Layer 16 of a small transformer language model trained on English Wikipedia (22 layers, counted from 0, width 128).
A neuron's activation on a vector x is SiLU(gate . x) times (in . x), where the dot is the dot product.

Input weights of the MLP neurons that the questions are about. A number n stands for n times 0.0097.
n91 gate: -9 -4 55 -22 -6 -54 -49 -39 50 8 22 18 0 -43 3 13 -36 -53 57 36 -7 9 -49 10 29 0 -24 -27 -4 -6 20 25 63 -18 27 25 16 59 3 13 -42 30 11 32 -58 1 18 20 27 -17 -28 -31 35 53 57 -6 0 10 15 2 18 36 39 19 1 8 -47 9 -20 -44 -93 12 13 11 55 -15 -27 -7 32 -8 -8 -1 -47 -58 -8 24 -6 -38 5 12 -6 80 -1 -15 63 56 -40 -42 8 35 38 13 54 -24 -6 -12 3 -1 -19 29 -24 -15 27 33 32 3 -19 -20 6 23 -48 -34 -2 0 -37 30 -6 4
n195 gate: 30 -4 37 -16 -26 29 27 -7 -26 20 28 10 -3 -9 -3 18 -17 0 36 24 -41 37 -43 -46 -48 -23 13 37 -34 -18 -14 24 -41 -34 33 -12 -18 44 37 36 2 22 90 56 19 -63 -3 14 18 -3 41 -23 53 -31 -6 -5 -4 -9 28 -31 15 -7 4 -31 -46 18 6 29 26 -20 33 37 -2 3 -78 58 -56 25 9 0 -9 23 9 21 -34 18 54 -40 -37 48 -2 24 33 -20 -15 -29 -39 9 37 6 2 18 -36 20 -23 -29 29 13 -31 4 3 56 25 15 -41 21 -2 7 6 45 -23 -31 5 -2 -21 48 13 4
n227 gate: -8 54 25 22 40 -26 -2 14 6 -41 -50 -31 8 4 -33 -26 -3 -10 -3 -3 16 1 -39 -40 35 23 -7 13 4 -8 32 14 -40 2 59 0 36 -16 9 5 -16 -14 26 -69 -39 23 -36 -44 -42 -10 -6 55 -60 38 15 29 -41 -59 9 -33 2 -8 -22 -3 20 -34 -6 -7 1 -31 28 10 -18 10 -34 17 -10 -9 14 -15 5 -2 -31 19 -72 11 52 18 -22 -11 24 2 -5 10 25 0 -41 -16 42 -14 6 -3 -27 11 -20 34 -23 56 -14 30 -3 -29 25 5 -17 -31 -32 -14 12 -3 8 -8 -26 -58 10 13 -62 10
n256 gate: 24 -47 69 9 -48 -35 -23 -5 31 17 5 22 53 6 0 -43 23 -53 -15 7 -49 -20 -78 3 -33 4 32 30 -19 -6 34 -19 30 38 4 -13 25 73 5 3 -10 12 8 26 -11 12 -31 -19 20 -21 23 44 -42 -11 21 37 39 -21 -16 -40 30 -10 -23 -8 -25 0 12 -19 -11 -3 51 68 2 -22 -48 14 -17 12 35 24 -13 7 -24 20 20 18 27 -16 19 52 14 0 -8 -24 34 11 -53 -9 -4 13 -21 43 -18 -20 30 -7 57 11 6 42 19 -3 -25 -20 -16 14 10 27 -32 6 -33 16 21 -31 25 -60 48 30
n286 gate: 8 -3 -3 -3 8 -55 -16 3 -2 -59 24 -36 21 -16 14 41 62 -15 -27 -10 -13 9 -13 51 -22 18 45 -2 -32 -33 -16 3 -7 -22 44 2 64 8 -26 -48 16 -2 22 -10 -2 40 9 9 -12 -7 -1 52 -54 38 -1 -24 16 63 -8 -43 -7 28 1 4 -20 22 -18 -5 -2 10 -10 -57 -26 -3 -11 -17 13 -5 23 26 61 49 -4 1 -16 26 40 -14 -28 54 -14 22 -30 -38 -50 20 -2 32 -10 -7 -10 18 7 -51 24 35 15 -21 17 28 9 4 -37 6 -64 30 -32 -3 16 0 44 -3 -30 12 -28 1 -77 9
n481 gate: -8 28 -15 -1 -14 -6 40 -3 7 56 -77 -51 33 -23 25 45 9 -20 -8 -50 18 -34 24 -16 22 31 -19 5 26 91 -21 -12 41 -29 -39 31 -19 -24 -18 21 -12 0 -20 64 -44 4 -30 -47 36 -8 -3 -8 -11 -1 20 -5 -1 7 -18 0 -12 -1 7 0 7 -41 11 -56 54 -7 4 4 -42 -1 31 -34 -23 3 -2 22 -17 30 -8 -11 -25 -33 -41 -3 -17 12 -39 12 22 1 0 29 15 -18 -25 -10 -9 -24 59 0 -28 -25 -8 -23 -80 67 -35 -23 -8 11 22 6 -9 2 7 -32 60 -16 -33 9 -42 -12 -9 8
n91 in: -59 11 -47 16 56 -25 54 52 -45 -46 -41 -8 23 -19 13 24 -4 -33 -13 -45 -3 27 49 22 10 22 -26 -13 -10 -45 -14 -37 41 -23 53 -7 -39 -29 -11 -22 62 -6 18 -22 -11 2 17 -14 24 -49 -18 39 10 -15 -64 35 6 11 -22 15 -10 11 64 28 8 46 47 -30 -26 -44 17 -22 11 48 -29 -4 27 12 -33 -48 -21 -27 -29 -3 27 -25 -46 -35 -12 5 32 4 -27 15 -32 -16 -28 -24 28 -41 -35 25 5 -14 -4 23 17 26 -11 -29 1 23 -19 3 -11 12 16 7 -25 -33 49 34 -14 0 3 36 -32 -6
n195 in: 9 -20 3 22 3 23 14 -16 26 -24 15 2 -32 -12 -18 -25 0 -33 45 -10 -40 13 -31 -29 36 15 -13 -17 -32 -25 27 16 -20 12 4 11 -9 -13 27 14 -29 -53 31 38 9 14 -18 -4 20 -6 -43 27 -14 -21 7 -58 13 -6 -8 10 -9 58 14 -6 -19 -28 -38 -9 28 -9 32 -30 -4 -34 -29 -12 -58 36 -7 22 -28 21 1 8 48 29 14 6 -47 60 13 0 17 17 -41 -7 -19 -3 -18 3 -46 -2 -12 -6 -14 -6 -8 -23 13 -7 24 41 91 15 32 27 -65 30 5 -17 15 3 5 16 -16 -10 -2 6
n227 in: 27 -4 27 -19 42 -46 -21 -7 37 -8 -14 -20 -8 -3 18 14 -58 7 54 -17 46 37 -15 23 -13 -58 6 -3 -2 -22 5 8 -32 19 15 17 6 29 -8 -35 -11 33 5 -20 -42 -27 32 42 18 15 2 5 -32 40 -31 28 21 16 2 26 2 31 4 -38 0 31 -3 60 -21 -5 19 -21 19 -18 -13 -41 -3 50 47 -12 4 -3 18 -53 -54 -8 40 -8 -29 -8 3 41 -62 -13 2 27 -2 -18 10 -7 -17 -18 -5 -64 1 -13 32 7 -18 -7 30 -14 14 -2 19 -52 17 23 15 23 16 -36 -11 -37 -3 10 19 6
n256 in: 29 -47 35 8 -39 -12 -20 47 -14 1 -22 39 23 21 13 -27 -27 14 -10 -5 -5 2 -19 0 -17 18 14 -3 30 4 37 -3 -36 21 18 -7 22 17 -25 57 9 -30 47 -5 35 28 4 60 15 13 41 -39 -18 -6 -18 -14 29 -46 -6 -28 34 18 -12 -26 32 -6 35 7 -2 -1 -11 51 36 -56 18 48 -33 -31 20 35 -27 -29 21 -24 -47 13 -27 1 -2 27 2 3 -6 -8 -6 23 -44 35 -62 -17 13 -45 4 16 -14 44 -41 -4 11 -11 13 10 -15 49 28 9 -44 13 -36 14 9 -10 4 3 6 -13 55 -68
n286 in: -29 28 9 -33 6 2 17 -17 -15 -13 9 -28 7 8 -6 -17 -32 20 -19 23 1 -9 78 9 -20 24 12 34 1 -50 -36 -12 33 25 45 9 25 16 16 -27 9 -43 35 63 45 -16 -3 0 7 0 -23 52 22 1 25 -9 2 6 -6 -34 38 22 33 11 2 8 17 44 -21 8 -12 -23 -33 50 -11 37 -33 -7 -37 -19 -5 -43 -11 4 -21 -22 20 -10 12 -7 8 -35 0 11 -16 13 -13 -54 -7 -32 39 58 27 -34 31 -7 49 -25 21 50 30 -26 13 24 -15 53 24 15 53 -3 -21 0 17 29 -46 51 17 5
n481 in: -9 28 -5 25 10 47 24 16 -83 -7 -5 24 6 -6 36 -4 -4 -34 -13 -24 20 23 -17 2 -36 4 -35 49 -6 -7 -12 -94 50 -2 12 -27 34 -5 -6 -24 -1 58 31 -28 -6 -62 89 11 70 9 17 43 -3 28 25 -21 -19 -48 -69 50 1 58 -1 23 -26 48 25 -4 -34 16 7 -10 -46 42 -16 5 -25 -14 32 -23 11 2 43 12 -4 39 -25 74 -20 -15 -35 -6 25 3 -49 34 15 24 9 53 10 -5 2 -39 17 7 -34 4 -13 13 -5 -10 1 -19 19 -60 -4 -29 1 35 29 -18 19 -2 3 -70 21 -26

Each question shows a token from some text and the vector x that enters the MLP there. A number n stands for n times 0.029.

" and": 25 7 -4 -7 10 12 -2 9 4 -17 1 -8 18 29 -20 -19 3 12 2 1 -14 -2 -10 19 30 8 -17 9 -9 -76 11 -32 32 2 -18 7 -25 12 10 10 -6 22 0 -21 7 -21 -25 -2 5 -13 22 -21 -3 7 -28 2 15 12 -13 3 16 -5 9 -17 -1 14 1 0 1 8 -9 18 -14 13 -15 -27 1 -1 0 8 7 -22 10 -6 -1 10 -6 1 4 4 30 10 -17 2 14 -1 21 1 0 -4 14 -17 -17 -25 7 2 -24 10 -5 1 -11 10 10 -11 2 2 4 24 -24 -9 -4 -8 1 -6 6 28 12 -5
Which neuron lights up most? n256

" confirmed": 3 -16 -13 7 -3 2 2 9 6 3 3 7 13 18 -36 -15 -39 0 12 -6 0 13 0 8 22 4 -18 -1 8 -74 18 -31 18 -13 26 -12 -22 -6 -6 22 -14 9 -7 -4 -1 -23 -7 -2 -6 -3 -17 -2 14 10 -8 -20 -1 25 -11 5 3 20 -5 1 24 5 -15 1 -4 33 -8 -8 -4 11 7 -25 -5 -5 11 -11 1 -4 -2 15 16 -9 14 4 3 -6 -24 9 1 16 31 15 6 6 4 -16 2 1 -18 -5 -17 2 -8 -1 5 -26 -21 6 8 -10 -8 -27 27 5 -4 18 -14 -7 -9 -11 -22 14 36 -11
Which neuron fires most, and how strongly? n91, at about 1.9

"ios": 6 -6 26 -12 0 -2 17 22 -21 11 -11 -35 14 10 3 5 -24 0 3 14 1 26 -13 14 25 1 -4 1 -22 -63 21 13 6 -1 10 3 11 -8 -16 1 12 -2 4 -27 -3 7 24 -6 -21 23 9 9 -14 -2 0 13 14 13 -5 -2 6 -12 -7 -17 8 0 -16 -58 5 14 1 -13 12 12 -12 -22 -14 17 -23 -15 5 5 10 -1 -38 12 11 13 37 -9 14 -20 20 11 -5 -26 46 10 -3 -5 -10 12 -3 15 -9 -30 -2 -3 5 14 15 6 20 28 32 21 -3 12 12 16 6 -3 32 25 -4 -27 9 1
Which neuron lights up most? n227

" Vit": 17 -12 16 -1 3 -20 6 -2 -9 6 6 -3 24 3 -33 1 20 22 9 -1 8 0 -30 31 27 -12 -5 -15 -1 -62 7 -9 -1 -22 -2 -33 -28 -5 -27 -9 6 14 -19 31 15 -7 -6 -21 -20 1 -5 -26 -10 6 2 9 -13 8 -14 -23 9 14 -19 15 -11 -9 14 1 12 -6 -17 0 -13 -8 11 -24 -5 10 1 -24 -25 -21 -26 -9 -21 8 6 26 42 -17 6 -30 -9 -6 -12 -11 35 4 0 -9 -4 3 -13 25 -15 -16 4 26 0 -10 16 14 33 -25 8 -6 -6 11 8 -23 -5 -13 -19 23 -18 18 -10 -25
The two highest activations, in order: n481, n256

" was": 5 -15 -10 11 -8 -7 8 -8 -30 -11 -1 1 -5 25 -9 1 0 -22 4 8 8 -7 -3 5 4 -18 -6 -5 25 -85 7 -18 4 3 -12 18 -5 -8 0 -12 16 2 -13 9 18 5 -8 -3 -4 -8 9 -13 18 32 -3 9 2 -2 13 12 4 5 -2 -4 -11 7 -3 -2 3 26 -2 -11 -11 1 -5 -4 11 14 -7 -23 -6 3 -18 -27 -2 -7 -1 -14 1 -14 -23 -7 6 9 6 19 -13 9 -10 -20 -5 14 -15 -10 0 -5 -2 13 18 1 19 1 -1 -13 -14 -13 3 6 -11 10 -8 -15 -17 -6 -15 -7 6 7
Which three neurons fire most, strongest first? n286, n195, n256

" ten": -17 2 -1 1 17 11 -2 -7 -19 -1 -11 3 16 8 -11 -20 8 7 7 18 8 8 6 45 41 -8 1 -27 0 -63 9 -27 1 27 2 -12 -22 -25 -4 6 -26 26 7 -10 9 -16 -1 9 -24 12 -18 -20 -26 -6 -9 -20 13 -20 6 2 -2 6 0 7 -6 -16 6 1 -5 7 -11 11 -14 -15 6 -34 -4 2 1 26 -33 -38 -5 -1 21 8 -2 10 3 3 -17 -44 -2 -2 4 4 7 3 -11 3 9 -14 -31 -14 -19 -22 -4 42 -18 -10 8 9 9 -30 6 -22 14 14 -9 2 4 -39 -25 -9 -8 7 -25 -12
Which neuron lights up most? n227

" target": 29 9 1 -1 -12 3 21 39 -26 0 -2 -6 -29 -1 -20 6 -32 -9 19 11 1 -2 8 -1 36 -1 -7 -3 -4 -71 13 -25 -8 -6 -22 -5 -22 1 -11 -9 -18 0 0 -20 12 -9 -16 -21 -4 18 -17 -16 -1 -21 -25 7 -22 8 8 8 6 -10 11 -10 -9 1 -15 2 0 28 -22 -12 7 12 6 -4 -7 -12 -6 16 -2 -9 2 3 4 9 -28 -6 -11 1 -29 -12 -2 -15 20 1 30 0 11 -7 -5 28 -27 8 -14 -14 28 33 6 -7 9 8 -17 -19 -5 -18 14 18 -10 -1 -24 -17 -8 2 -21 -7 4 -2
Which neuron fires most, and how strongly? n256, at about 0.47

" Islamic": 15 -11 -11 -13 -14 -3 25 12 -22 7 0 -8 4 7 -26 -15 -13 21 21 13 -11 -1 -2 16 24 4 11 -1 4 -76 12 -16 -19 -2 -9 -1 -9 7 -10 -6 15 -15 -13 6 17 -6 1 -21 4 -12 -10 -13 -14 -9 4 19 23 7 -23 -16 -3 -10 -22 8 5 -14 5 -15 -23 9 -4 4 -6 21 16 -33 4 9 -8 -2 -15 -1 -4 1 -4 11 -4 5 39 -16 0 -16 -24 -4 -13 0 35 28 13 3 -7 -14 -19 17 3 -27 1 20 11 -15 0 8 0 -15 -4 -7 1 19 11 -26 0 -16 -21 -8 6 -13 14 -5
Which neuron lights up most? n481

" cor": 7 -13 19 14 -1 -3 10 -17 -1 -1 -24 4 11 5 -3 -6 -15 6 5 8 -6 1 -6 47 18 3 -1 -13 -8 -63 18 -34 -14 -17 3 -3 -5 8 -16 -7 -31 -5 12 11 37 -1 -7 -11 3 -9 8 -25 -13 -7 -1 10 -12 1 4 14 8 -13 -18 11 -11 -8 -20 -5 20 25 -22 31 4 4 -16 -14 -21 -7 1 10 -20 -4 0 -21 -5 1 -4 -9 42 9 -33 -17 -8 -5 -3 -21 43 29 -1 -3 -6 11 -37 15 -24 -14 3 24 -7 -7 55 6 21 5 -2 -7 -17 8 11 -13 12 -7 -48 -16 -15 28 18 9
Which neuron fires most, and how strongly? n195, at about 2.4

" In": 7 -14 4 4 -19 -11 23 0 4 15 8 4 -1 10 -19 3 -3 24 -14 -8 4 0 -1 -17 20 13 -2 6 5 -83 16 -23 -1 -20 -21 6 0 -1 -30 -18 11 1 -40 4 8 -3 -9 -2 -10 3 -8 -17 10 -4 -7 10 13 -6 1 15 0 18 -12 1 -2 0 -4 -5 2 20 5 -7 -6 7 -16 -3 12 -15 2 -6 0 -8 -6 -26 -17 6 -8 -14 -1 -13 -2 -17 6 8 12 22 -27 9 -5 4 -14 3 -17 4 -15 -10 -28 -11 1 7 -5 26 -2 -12 -9 -13 5 8 -19 9 -8 0 -13 -7 -6 -4 -4 0
Which neuron fires most, and how strongly? n286, at about 0.21

"\n": 2 -15 -14 3 -18 -11 2 32 -20 -22 -6 -7 5 7 1 16 0 -3 -7 10 -2 -14 3 5 25 3 -10 -8 0 -78 1 -8 -23 -19 -13 -11 -8 -11 -8 2 -15 3 -10 27 19 -12 -7 -2 0 -5 -9 -10 10 28 -16 8 -4 22 -14 -3 -1 7 -18 -2 -2 -12 -12 -9 11 48 -12 4 19 -13 12 -2 2 -7 -8 4 8 4 -6 -25 11 -6 -7 10 17 -2 -10 -10 0 9 12 22 -4 2 -10 -1 -12 6 -52 10 6 -16 -14 -8 -1 4 16 6 13 -15 7 -3 -6 16 -19 -23 -17 -10 2 -5 -20 0 -7 11
Which neuron lights up most? n481

" won": -2 -8 -3 -28 -20 -3 7 2 2 5 7 5 -1 17 -27 0 7 -6 -1 -6 1 -5 -10 5 38 4 -27 -17 25 -74 -2 -9 -12 -3 -10 13 -11 -12 0 2 15 -15 -24 7 19 -7 -16 -29 -30 12 -16 -1 6 14 2 5 3 -3 -5 1 27 25 -4 2 25 -2 -12 -14 3 30 2 -5 -21 -18 -5 -38 2 4 0 7 -14 -8 6 11 -2 -2 -5 -9 -18 -23 -25 -22 -1 6 23 11 -4 -7 -7 -1 8 -5 -22 7 -7 -22 -16 10 24 -13 36 -9 12 -19 -15 -7 0 -13 -10 0 -11 -7 -11 -25 -4 10 8 5
Which neuron fires most, and how strongly? n481, at about 0.58

"por": 16 -8 -7 -1 -3 -8 34 19 0 13 -7 -24 12 7 -18 15 3 -2 -4 -3 16 21 -21 -2 38 27 0 -7 -3 -48 21 -45 10 6 29 -11 -10 -24 -20 6 -22 18 -25 -13 44 -9 20 -10 1 12 -10 5 -16 -12 0 4 -21 38 3 12 21 -23 -3 32 -11 -6 -6 -7 13 16 -49 -7 6 -4 15 -31 -6 4 1 -10 -17 -18 -13 -11 -18 17 -18 9 4 2 21 -13 2 -10 -13 -34 11 15 -33 -1 1 -20 -33 12 -24 -4 -9 16 -13 11 50 24 -13 -7 28 -4 -21 9 3 11 14 -16 -18 14 -10 -2 -2 -21
Which neuron lights up most? n481

",": -6 -19 2 -9 -21 -10 6 12 4 -14 -4 -2 -2 20 -6 22 25 -12 5 9 9 -8 5 -3 -16 -3 7 -10 4 -88 17 -21 -11 -14 -10 3 -5 -2 -12 7 -6 8 -4 16 16 -8 -10 -10 -2 -4 -17 0 16 12 -10 2 7 -12 -6 0 -6 5 -16 -11 -1 7 -2 -5 -1 18 -11 11 10 -8 0 -19 6 -11 8 -5 -6 8 -8 -13 11 -2 -6 -2 24 -9 -2 -9 -12 -14 -17 10 -2 3 -3 -5 -11 4 -37 1 0 -9 -2 0 11 -2 -7 2 2 -14 -13 -13 -9 14 -11 -6 -22 -3 10 -13 -8 6 4 -3
Which three neurons fire most, strongest first? n256, n481, n195

"'": 15 1 -7 13 -12 -9 15 4 -11 14 -12 8 -5 -5 -29 -6 11 -13 3 1 5 4 -1 12 4 11 18 17 -8 -69 20 -40 6 0 -26 -5 -12 -11 17 -11 -17 23 26 -11 -1 0 0 -30 -34 10 -7 5 10 -5 8 34 -6 27 -11 -11 -7 -13 -3 -21 1 -13 13 -1 10 20 17 3 12 -29 -11 -12 7 10 0 -4 -16 -37 -24 -26 -10 23 -22 18 -2 5 -12 -1 2 20 -24 -8 5 -4 -9 8 2 -2 -24 20 -9 -20 5 30 -5 11 27 0 9 -20 26 4 1 9 9 6 6 -8 -26 -12 11 -13 23 2
Which three neurons fire most, strongest first? n227, n286, n195

" suburb": 18 14 2 -8 0 30 -7 3 -3 6 -3 10 -7 13 -14 -3 -13 6 28 21 6 11 -2 19 15 6 -7 -5 -8 -65 22 -23 -20 3 -7 2 -24 -2 1 -14 -10 17 11 -13 23 2 -11 -2 -17 -14 -6 -23 23 -11 -4 8 -3 5 1 5 23 -2 -12 6 -36 -14 11 1 -8 30 -20 1 9 -14 5 -13 -1 24 -15 24 1 -12 -21 -19 -6 -7 -1 12 29 -25 -11 -43 -11 3 -7 -7 16 37 4 -32 12 -5 -31 10 -10 -22 -5 15 17 2 44 8 -1 -17 12 -4 1 13 3 10 -22 -17 -26 23 -23 4 27 12
Which three neurons fire most, strongest first? n91, n195, n481

"er": -10 -9 -15 2 -17 1 12 9 -1 -1 5 -3 18 14 -8 -28 0 8 25 10 1 15 0 0 35 15 -1 8 -17 -66 -4 -20 13 2 -8 -23 7 -1 -15 5 -8 23 17 -14 -17 -39 -12 -12 -9 -9 0 -10 8 -23 -22 -5 6 -5 -16 17 -3 -7 -3 -20 12 9 18 -16 -5 20 -28 14 3 -21 15 -28 -17 -6 -10 -1 -10 -25 -16 9 2 12 -43 -14 -9 -7 -34 -9 -8 10 30 -9 -4 26 -10 22 -6 -30 -21 -14 -12 -7 6 2 -22 -12 14 23 16 0 8 -1 -7 8 5 -4 -13 -14 -19 22 32 20 19 -3
The two highest activations, in order: n91, n286